Layer 6 of a small transformer language model trained on English Wikipedia (9 layers, counted from 0, width 64). Numbers have three digits each and are written without spaces.
A neuron adds its activation times its output weights to the MLP's output. To switch it off is to set its activation to zero at one token and run the rest of the model.
A neuron's activation on a vector x is SiLU(gate . x) times (in . x), where the dot is the dot product.

Input weights of the MLP neurons that the questions are about. A number n stands for (n - 500) times 0.0018.
n14 gate: 459542211401544564390449624504653558428497540466499669569592314390374502565532315291430509503462430286515632551301489466686569209504526624375551460372337382500524484586421375426586668434653427
n16 gate: 630482472582414460528390724679492483414465294508506494449531527434447342658398606395652394509310444688453326413342616493569503555422558399694523435394471469311482432449420369562447511759368471
n20 gate: 618585480508504491475534444492523502529552586462514568604408611579417631434722442631560420454383509495654454667432595514697561532431409374444553587539507612441523440461659590561560496568305525
n34 gate: 447285432442546509454494554585500497378556504453482577444437274442280498274478558287503475531510466568641602673598603612523391493644406553602380507506526522609688600654615542679594418322424431
n45 gate: 442446661339522495403487539586423417542636622605455502586523436486632601432411398618726471595411415456471446351398512524675515207498592498361198507360366351563433342498663537211640521550592465
n53 gate: 558711617470453694413546577613562517523296646444567530450471532645588498443666372468445505600540342443507747383458597654333593412646279375367596567455463256346656410230674475577538614412317294
n58 gate: 426450304512508618245426518397522511354515773545609616243586609706513370305604696528653377530530463602515394313565376510432631380405680540448354333652524449551594531532418338618569519504427580
n66 gate: 538406217533290473576414443533746524467773623501477407667462397584570563396406385487515481289364453566533365572193462434619364509613762377532207467351615463419456722504696561445479510524631501
n74 gate: 519538760417438399534727429445606441583584733563673439617533556633537567317527574426540332475486454596593664465569543609497304598232440448494343563322498592712612501210571444310497700419341449
n91 gate: 557410650389536471505652607579623435630654401504429505677565336576394405544711455557595565501469467455411596401441328451472730448395362431647323638227426417413469618393619586501406491600590246
n126 gate: 511419628478564621342280519559445540544541425096265669604414578417391494451649430559669462487467439336483376479516614459703547613583458417349379378404347391557606639398277490508559563512713483
n130 gate: 461693516189599697295440453413393496502607560498284498541422475584517480446554564237782435574476712367586571379357663539494369670376568556261205474528443496512444720329508473621477518387545555
n147 gate: 527359578446395481573535554497657526463504448459508568298583555487586586449323360507479356371388517383503519386548643572519606557410499366307466681658407526561604408599442556609356210606590486
n152 gate: 510436603606480421493441476487383603541537193538551359549422417518408611590455541592405510456585587534476522403636626513424352540560312592559495431498429534562314443360524561398601444423534654
n154 gate: 527586502384693655658446443571269546551453459416507426478368416536305556507534467499441526383363503650560515429643460378514421486600524470515506512587508608509469431401346525433717540530721578
n160 gate: 539576407584383564665513641505554532401438631355460381453597545513473476502217580516477607516483611607536335418571381499534580317604273433514530484793622445410456490424572408571720592605513431
n14 in: 468510562441687500511504531234375531457460541453508561278466359651504527536193388536542470535502446600618447602289358481393368524180587642310705529399504516380439352542710457679605587344481410
n16 in: 586518522351445534414737569557279597459648596432654609475592687426498478591391543375455492587467579489592446319334316548408232467342602638705452462579539614374430630618559467522701379785450617
n20 in: 483435580501375568405626380478300424522609689469475485370435500433405607564574629638414492547576436500487665509423465563525319659366451604645477475577377449256497557537712538580554497267547484
n34 in: 566540307606483531320559367674389629353582301324567503631444593374445492396509308425465420597571581322365448497633240458423414338311539496515506454514372360509534393418333473566510552554488495
n45 in: 514509411630501405566525709383436241456295472422495598603445512465083454632248588332567525415551396568665528638547447505580503620279534533425598551528480649705598676551361405617505477645567433
n53 in: 593625577372376572594404543506540747314309284464346641596478422285470469556743359509578366502667397473513491508627682632672509474477274523580554402644355711371510446469466729526452374369478517
n58 in: 287283523526384405429368472599549575468308507338386554779484555514357782327731519554325558518382471457622338371484439481627549468516577713607526409646508671661553461531713608430647325492607542
n66 in: 733444488556375541537357516565536628514882695613371505480458414405384477326553389482414515420277460452711406432420530585682369617408695378536488486683412525562380542324508628309448337561500599
n74 in: 358492443564632395625436525581625453504450358440566336469612427448611550538444307661453519422362613684417629528270532616550618400628611367347623453529409495477453475648565318717493620643510478
n91 in: 679314225433517547516330554637710604510536404518330440631542546394493452490392509460444534457565551433641497567391604723428507412397478509429737533378611427517631578642390613529689545654310413
n126 in: 522415437490487508413571619336546407435303532672734399387551542515631594399486666376656500607678561578645427444525287575535313638690597550646356645501406544508402349346750514379634461386367594
n130 in: 554503490390554455681433452291413470361480496657390428571433454472606582467785258599469505454582504569433475034247406389671601455517246436498694627624605392535457562547287552325726473669500603
n147 in: 506529769431683377419495546438408611568430582475427550554386509412394446478419667425629307600583470278385211541677597546422463609476496511426673481472390492490585514412382482578635395742431447
n152 in: 455552552508679435502389513634471478522463425565433483518451580494503542579345410512438649502503460597544459465596536340459456578664431566434590392501395561544348492369445561494649569441634703
n154 in: 505412479488529630496585610347680340478458557443331479394663601479738362448404456384524470515482558489463577571531385508499571308549525450475489386418544437479511558711482543603430505447403280
n160 in: 511468335488641653258347509601286407420439414440554508682490473417394671471577587488588365485253521483468579545478668345230427430471530462504500539526554425529521458495500345639530513732386608

Output weights of the MLP neurons that the questions are about. A number n stands for (n - 500) times 0.0015.
n14: 710678375297566451543402552544552184679346644578686450599538447414602454652313313513328582630476577489345241333602631823556632370568762465548443475568472403512669544574319485649588623508531458
n16: 585563450518460530442482630469498518531574589485491297542219553520445441621544413481436573532301409580298595526404599718433630982440669425616564538330532426654394567554254120661503312472318287
n20: 608628561554510486378452742447773628196422557523529500415423421549252488522499372370291579471340465595561532233471475543602483613477528436565403595451515440609504501366281514646413520543576462
n34: 550334313234502369561657424438471436677671367338448560669604387533617747555384527601434381480725453377391550521464382446526450614592457380630584548448442429166386464415456437425417417457638570
n45: 469513876498450634428427542454439449460461405474629430283578445244588436515501869811347351596500460536601421598521425386580598516469626854574327378604541435506575593753478694504546668358466614
n53: 784522524558579385701548348283425358451353506133575748693477490573341568419620548332489403737458414571471510550522712516348458512595548532177476447482512418625694477259542746465687608556547600
n58: 552691197550272498508476288610603613713460483469527288443599476385240580286737326613483698455447680309390474503601554650473495495644600262709324521642478538652510461508379643604413686478566404
n66: 825460296417445376361453375545505538461361580563498368408467397548460524549362514722351273323534521543523512731481570472367337628440393472442433556379632556383486531444607688470485661516456141
n74: 314488483516398731427413353273399566345538434298418413562439433509530595517503622715304577393578587568551271760500567467515198457420520448630359600581621468386393433605572524420495242604502451
n91: 379514464358303398422644306511555439398462496537682438492269628604715654487401297286465475487281323491616507561587623374478504406742434560423586378705445609804463503656379557596624527478503418
n126: 342316576527522648313594425445538509392487500572342430504876651237485522473594554547500503432326465447549438653447408351532439333762372329493374670377512511260489369412315371609544563498509662
n130: 512561516396477440706530144389337416353358325525651726365655599477557721790182450310677474180533491625353542398526494653512541305379613454767524477491466554437549484735581376641523653268493606
n147: 342413534449470486635664319321592504540597619498606450634507517562492543598429590814651488422454369619534368712425497337728690409430411558517531566350440382462601377430420422384341314243481605
n152: 427479310525398448455502560705615499443568656508554356546556447520522488455624439408534433681425534459491554451425554762469564581443657482419402570426557510418432558410618475504469502572489192
n154: 480487622478641549548476418334315540497514339468403615485521617493471530557421723492517557314559464608542393444640520315525459459602378499545604441554462494599526446576482612452554479395491809
n160: 422472727286519460500560594567590451566478601429454582528545418307620607576566301705584578357592383454487338401386458249720706573555260620550621500548415530375616309485625480369372604379571545

Each question names a token from some text and the token that comes next. It shows the vector x that enters the MLP there. A number n stands for (n - 500) times 0.015.

Then comes g, the gradient of the next token's log-probability with respect to the MLP's output, scaled to length 1. A neuron's effect is roughly proportional to its activation times (output weights . g). A number n stands for (n - 500) times 0.00099.

"ur", then "ative"
x: 351487408655496458509484363535550485384521447592508286564507464508348475517536517627312566425513422427501552524502478446490382387564448474565523490492615495504508426552451533527402433503497516
g: 410651471377637527490418505598581487460443498623588401337342841343471457654273511353489533601468457529489521619287656486608628487496478761658191606611480597613537410348547518611579312741233641
Which neuron, switched off, raises the next token's probability most? n34

"ry", then " E"
x: 650481519521620531582620514558493495304423519631367346505444499495579524554584491661370623708553522527451502456563559507480390528546445541525527447564494606468506405505549517494594592496513644
g: 528461473462530710613559551357421631376491596496366746450375575381574398377622269443579579483499424451707401313679509568261665734802559698448618477569665330572528861523569610427410525471479490
Switching off which neuron hurts the next token most? n53

"is", then " S"
x: 619546550481478420492537489500448601370394503537594167416301452331499524555530411589416481749477384399403579387525403457529474558510451472454600483555430522646434363580585529506661478621504661
g: 677549623464679757569511498450347594286605630616486595514393525424637503263515372547383521591520771330855330572496616421461428492513552401298493410437512490521694390550434656383270647456226508
Which neuron, switched off, raises the next token's probability most? n152

" |", then " A"
x: 787480636499566418519493398394434670337517527475515522506369446562518552461506446505448571576462509402484473420565507351489465553480478538416483450426397405517463464482462834476500503552504600
g: 541635593498565618647593522516506431465281584683392465298495693380455355625633513343499506634451298500718572570620826637652852670467430533344622562485715507627581590571444559277419612528369535
Which neuron, switched off, raises the next token's probability most? n45

"ess", then "ion"
x: 615448531541441414535535428558507411411516416504512406537618549478410595655432433425289503477488443487464528555601487573422577491438461612509694420469591597515535436512500702473395530489524497
g: 316515436299644575325287446555435636360612498590408742499432798555462499454531443432591372465287304568365528360452251486510401525479234567534654310414344535345666656467314506588571358301536390
Switching off which neuron hurts the next token most? n53

"as", then " |"
x: 788567505493481537552421214552445578443387425650432266535366568521429505568553596522412633714552398324578610331474472390425430602501430443382612493431461590569488395503523527589605542413529705
g: 308601421506363325577563573484569411800413378414629351357451430408361445661478471480707449539503278713284714567666239514414626521452569524597639517661422439468206535534537451480697356608692612
Switching off which neuron hurts the next token most? n130

" a", then " more"
x: 745396502507571443404548526571461573566579464520546458648544384474593530563458525602357577381475415495667604549479529321431427526412593534499440526515445631476446467511442676412528570348560618
g: 459375744458362622360543388562449470591322629602755622337722597524319457417628274470502430343609522311449590634391583617625532354370620451518442408466544572463488515774381573437170525272675504
Switching off which neuron hurts the next token most? n154

" for", then " it"
x: 739484390517542561544550473516487511663438561566558650439461540631392520509452365507081610516424479467488527564520567464577502464474471448491584439456713572377498418465431535381464555455545694
g: 742382593761288579646530275300603373380453435396562472499617580263683536563369435566457406501553577520468534482312694437626561196390650581432552495501362646516531426558502849588360401594635413
Which neuron, switched off, raises the next token's probability most? n53

"A", then "O"
x: 550552336503489458531478535386521615658459501705525426588428427458457534384435497457582655695409445541531582491582472421409440597529540733583565545561316581576501349478435556500518561390578758
g: 622483532457575508382525660214583564481393566584464396373530963630611443590480656541560432508483460514472536337657505477495650613651442568584512607253619321663510574278697600593578507539152423
Which neuron, switched off, raises the next token's probability most? n154

" |", then " G"
x: 791522592411526527518561443474427662472430525537506455435305490483436589478564491499544519665474442413483549478506452419557466558489524571463528459472289493490446498542469806395545392578565552
g: 540580572454591670681438441707540554371296466676288454616513694476335259557645648656419548446504186302673591362440504454547571685510505613621326473166625601390616420491510588645432605459539567
Switching off which neuron hurts the next token most? n20

",", then " B"
x: 730448573461532573519455460458462549371501493561354580427397406483471500478444519626354625572571534326516490529574478430549483525555442651428582369523513577510533394428511788561523468488562539
g: 578595614663629297620499675775487640623585440528464370383517447500515245547572805665381508546518402507281625631403698394328474517171341483536519511454500352422664354330580585322355519535461556
Switching off which neuron hurts the next token most? n126

" |", then " "
x: 797544553461616501509514436494371704360517524454528463486445499558501491483526458507413558574523448444531496493517542462525437466470474530361556483447331463536501539496441833467485438467527550
g: 545514527484464294286560401504570571839502518451743705640378414684527919537454634471435477557595706562487534751522349487357464376416454678507551606588343730504600669465541482442614409440477392
Which two neurons, each switched off alone, lower its probability most, in order? n126, n53

"aw", then "son"
x: 603590626419629441527493526537400446532536473727454540495553574446474442526441368522416572644394497588337444575566475508447400570521563470373479530548516616613505460492530434477543413557561603
g: 398710444538588339412409488532400580653475549448343559540520327625512480638706470658452202730608520441219544506303597394567426636317581335631336310694524596410633573471446181360490496422484626
Which two neurons, each switched off alone, lower its probability most, in order? n154, n152

" Reg", then "ular"
x: 458509385528749405427358324593489596426606431515607538681506527616371642554564442426470439520392459604524480461571502515541620453581436471499550458381527612495415476516582566429497461515507550
g: 506351354760397429516514503516448657271350417400658538641488480427635642348557434536533588421380403408486441636535768650754218443561596382457425507515354376534430501519573195218450507616756539
Which two neurons, each switched off alone, lower its probability most, in order? n154, n152

"at", then "ric"
x: 530387525560554431449524361400480465567537451425602534480664670520477527455544525496406542762579381497473633380581571356496480556504487424577439491492408537442412585433489525457474475206449589
g: 303400478737643398848503699489316589755653552349529513643646494461515591343363486541596285501524378300548508500479630679497641520647258713602381491482536599586467396330548507564738531392480475
Switching off which neuron hurts the next token most? n74

" S", then "f"
x: 575541561421653558502429445446361548915435559574435104522393512526510542473539518481450706577487597533552509574584479440529443572455423717402638553488415522625450420556528356469459527542444739
g: 766542366673568429667448686469447490263448320614482532415583364586420487682251681550271510704378155414561536631578330559457424498405640655491494466643159461497487534423466460436600504467371475
Which neuron, switched off, raises the next token's probability most? n152

"oint", then " dif"
x: 814455465543443377577586423508481552387442445438564255443657536531437536575454514546357582484436390616505462491513529437386516488469603498593582522484538594538574545510431587515457465501456572
g: 357222452339502546363570442585348557846459687517599693805558470421376651344560578460442467435435503461597567498485439549345294440504589468564410478481577191418478788301498404312374656450429509
Which neuron, switched off, raises the next token's probability most? n16

"ast", then "ik"
x: 700504502639460414495459538495556479577490473496506275544442607377431454470468645466458643710632353462615611413455494404519406471446435507497547416531556471489404450504521661422578474464493745
g: 355394626208378567356373395501451475549578534531386380607493659820585412411439754580542617698549724540462512414442304555455366540857394562456419474556510593484650581236476461504417496503207475
Switching off which neuron hurts the next token most? n152

"al", then "i"
x: 520497472437615442467501496496609432513532466646414316542525555491541492561502477556415510988530432440491605465572527386441447517598511485511537594550539455456584437587488503380552510478515653
g: 460501501635410387456431483418496385374391425426579497496246445613280214532172385592508641537675644449583710373551508398474349461466378587461860355394501669454513586207417452557404409681594442
Switching off which neuron hurts the next token most? n45

" The", then " r"
x: 780471478460555441570519463435532548528550525550437384704421472392429519403481410578405636344463492577611520570508447500524568563457560522468412549460634507491423434525525611370429438428442617
g: 356567520720279257627495613486589330579674469470781552472415566420653837390587770647365456516324308540575631499580650356478434608459636511512655446620391614590330524391621637582610580581548511
Which neuron, switched off, raises the next token's probability most? n66

"uc", then "ator"
x: 545416499550605388482373476520598665339417429426455351475553481517407444657447553534385657552444432483441464526625533480510598409482388457524439568480585612538510434517463352572551457457486510
g: 394313484456435490746471552583309579438457460456433559451444407432525507333344569484643749473428438374701618344458521584698621492257455767595301427372652391562629397625316690145364534421447493
Which two neurons, each switched off alone, lower its probability most, in order? n16, n160

"o", then "iv"
x: 626490448522631479388452543428507576388472529622481393485423532420457484634401599615523668887505408459527540468458473347484424636560528533447513355565456479533389339532523491445611434534492617
g: 305365466271602341364424645490577432554429483489545370621590665694478675472420648543467242613318491468502523373480433480289592462535577671733573417259538369459539792708497512736454425411266385
Which two neurons, each switched off alone, lower its probability most, in order? n152, n16

"g", then "al"
x: 586457495478726440512448486483407549421578560623425482580437478320445517469493411553467705587605329360346475338575493465402488510502423565434594458492534552624458503685350480584519415543519624
g: 334456669408509569657454482687358391725420439458782452445645593523647799476585516349521529469640581583367493594622681512494590714763527564487537695576671459815240483516496435566446447330392502
Switching off which neuron hurts the next token most? n126

"n", then "ast"
x: 448467550555499489424481617544504476545517473460375274519395625448473501545540594583495680862609552552446441516548513426481526555515478411475424341482633513424595450545510522525614517436538654
g: 093425651484325363462574631647359674690476603549770680580540513821549496473536603467578555363752658513519371499505470518350602512518522252508408473354606357458372596496345505472490491306620526
Switching off which neuron hurts the next token most? n152

"ely", then " pr"
x: 747508451466546463613557494546486472424488551445578318461540492461552667518516489479196591355409424401467629548442490410565376523495592542467486491532509614502539477533490661521503424469566525
g: 497260496473556617244567384546480555611746532474385679633650291491669268769593399492561441443450460267648357552627338581589518404656495358623310527461719247404558403400391578487352551537429413
Switching off which neuron hurts the next token most? n66

"o", then "ice"
x: 545565448548675414352337513369567606368350560451654610501576510475505391592278571641444647515597561517487640508466553423378546519545534472403387402460522560584455396478500357426496539324463548
g: 530727628393622431500443496543476427541447567379415603640431483480151105610442537526379439342460681453514499393224255561482490509425504517552508561688244426186568532484497379398640331459483373
Which two neurons, each switched off alone, lower its probability most, in order? n58, n14

"b", then "ury"
x: 486550609529754371477407510530604441402471553559411393625538482375548464466472503494624505620473605506438348471555543276534451411544384657526508426486556554578465391564434457483541377501438534
g: 511499332521440500487650479430554743475393397393313396463591863295507598564608353389520443314393514333660408386429635290550445390636267407426563372616236598419485492363646485566354365414750434
Switching off which neuron hurts the next token most? n45

"an", then "ag"
x: 401472438425643382396399468456504570555419501502506679496447587463480558497409515578523674828518422571566539556565465430366546548486521613433601524591529513617580477552523531490586598378491605
g: 319602399589563801550449228621371364773667443509327419443736693661754493294594527408498612549425507760549568660564388497481416443548459417467344437430705738511547478547412562527491643501628532
Switching off which neuron hurts the next token most? n58

"s", then " call"
x: 724537565565472514379550400384533511348518472532486192396502480486546580518429432498257572426442496466403571478467489365500530513477482467566472478537451550524550447481525562505505454463559603
g: 628475324312384321651436677812587487309555626564570289443634623698643375612502404593523430442425606409827356369343394610824508566386468494456595574391611389519548334447404445478504549364428543
Which two neurons, each switched off alone, lower its probability most, in order? n152, n66

" to", then " s"
x: 871530586436528446482622489455392476567554539625625682529465472521536591485506494424235526316449499443555547503532495356493423488481552466523521390472688601618498362604483538456481538436554679
g: 385488447698567416593489387605728516542492432572634172459476449393487626656413690645485722538281326510491676608474535455404354773309445397549313464498478815444479486455603695572474559436233459
Switching off which neuron hurts the next token most? n154

" T", then "ay"
x: 490493491551713477437450551429452444885532461531619192674588548609444475443444454471498619422534579546550368620585534425549414583494457721437493467448570521626452355513490589549538543500522643
g: 398642431279418586706485371633486513507640472584359383573463596499388458329321646473604404508476541355100528531483404361301259448465622572492288669470491774416592428526357620525401274674626519
Which two neurons, each switched off alone, lower its probability most, in order? n152, n154

"|", then " T"
x: 691571574465618461472489460451487615580551536541447545538319483498482560433607537581505516503477435547603514487549513414448493532487462669451474471508493501484439487517473638420551456513515567
g: 369843477642427789661606457561571523452643700531229381521464712437422198525491445799404556563404293366414629432640585451507493583486618583558575575405432611498362231452520599493495558501490622
Which neuron, switched off, raises the next token's probability most? n130

" t", then "au"
x: 416466632530631521484482531472519442841601426503652310550591538582437523448464381552423562276552534527589474523601658510445506583537494548446519438461567581609468368465507490433583481500485696
g: 564299661280580609439441692649500514512294478531344452462551524494804499524551634500423538483601428419512412309409583470699624614276533653391402758430470109570743467515549482458727547563363551
Which neuron, switched off, raises the next token's probability most? n74

"R", then "E"
x: 592474462522526543531412559578531449747313661555638360522285441477509637345414525544722632621426477531377503476597362389483374664581590580610556423496225614601493445377488553517452376608505854
g: 421676580755569731445570456481669484548331526456300431308447475586418338592428614313548779631474568647941596417546491500548697475614594652449460440554709477580495565502504480606590331539283410
Switching off which neuron hurts the next token most? n152

"-", then " I"
x: 634598543432555505485510492560552619603486563513535496489430482474577511434533503618391468556551426516529448406489529542478570506451529566440457416505420561384483473557505631452518539479513651
g: 599707502394431666409423351234413321469393598602398512370492669400219238556457649416479552505565544449609491413556808526573616385692462586508483668480495701591618569340631530591644336558205444
Switching off which neuron hurts the next token most? n53

"fter", then " the"
x: 732559524389634334563666431480496427498548571640557549513435425464585548531484435603214586372494579501457542572383475531391503522480383385501738466540486624492451416558497618589472393505627541
g: 468576591713662205274247466563455299557512498485532690463457684393505479380545461493380472587607611280308528724627732533658637332392659779599718437558564594596396479433446389543529461592558454
Which neuron, switched off, raises the next token's probability most? n20

" G", then "R"
x: 348491553530618464409502539505426542817491487519566326614459415532467596522398499449613643732521458532553516470568512434528514524437547592435522557304431569615412463530460546557498514609521808
g: 638701388617592575542746559563587724665480637638780653653228449475459618290542559541536410345368367455418542504630506547555388680526447705619620568502148461642582402325583490488374378469530530
Switching off which neuron hurts the next token most? n130

" rele", then "v"
x: 532436562599598512451426499583474511329349451543576415537456478606469586529517546488458417244543453512540524575597541383407548483550453436470540504350501545545489486532408403382472487600544736
g: 600708509400530533397647559460502346412597440670483438549282481550465359513487441556511296404203458411553549496543373475623197456378558468516687664397179482426521519270592354559349404251200428
Which neuron, switched off, raises the next token's probability most? n16

" |", then " L"
x: 823491612344580505562478443466389671390546481542535539515337517466421539502591565534508483608556435370550511434495475433533480530511496560419600503439265506490402511523437829409526401478551570
g: 521552676475587686726459563888545513467512536592469381364598334290419440519498512469492670472486279378573404522396471611556503576843686587511330458467521521486283341613487421541445346156627589
Switching off which neuron hurts the next token most? n53

" un", then "iversity"
x: 469518558429414410427394529489386513507506406511528433470533417524475535546590504577290640410364431509534471538610481502467565568541508760565580502454507557459620421430441493409471379376500608
g: 326571629673619607321452486438433263423692685272330514641499567402490434404514350591559403573456414656845327338445361685490660589596446511588606634595613346671672480612401491536484388419748462
Which neuron, switched off, raises the next token's probability most? n154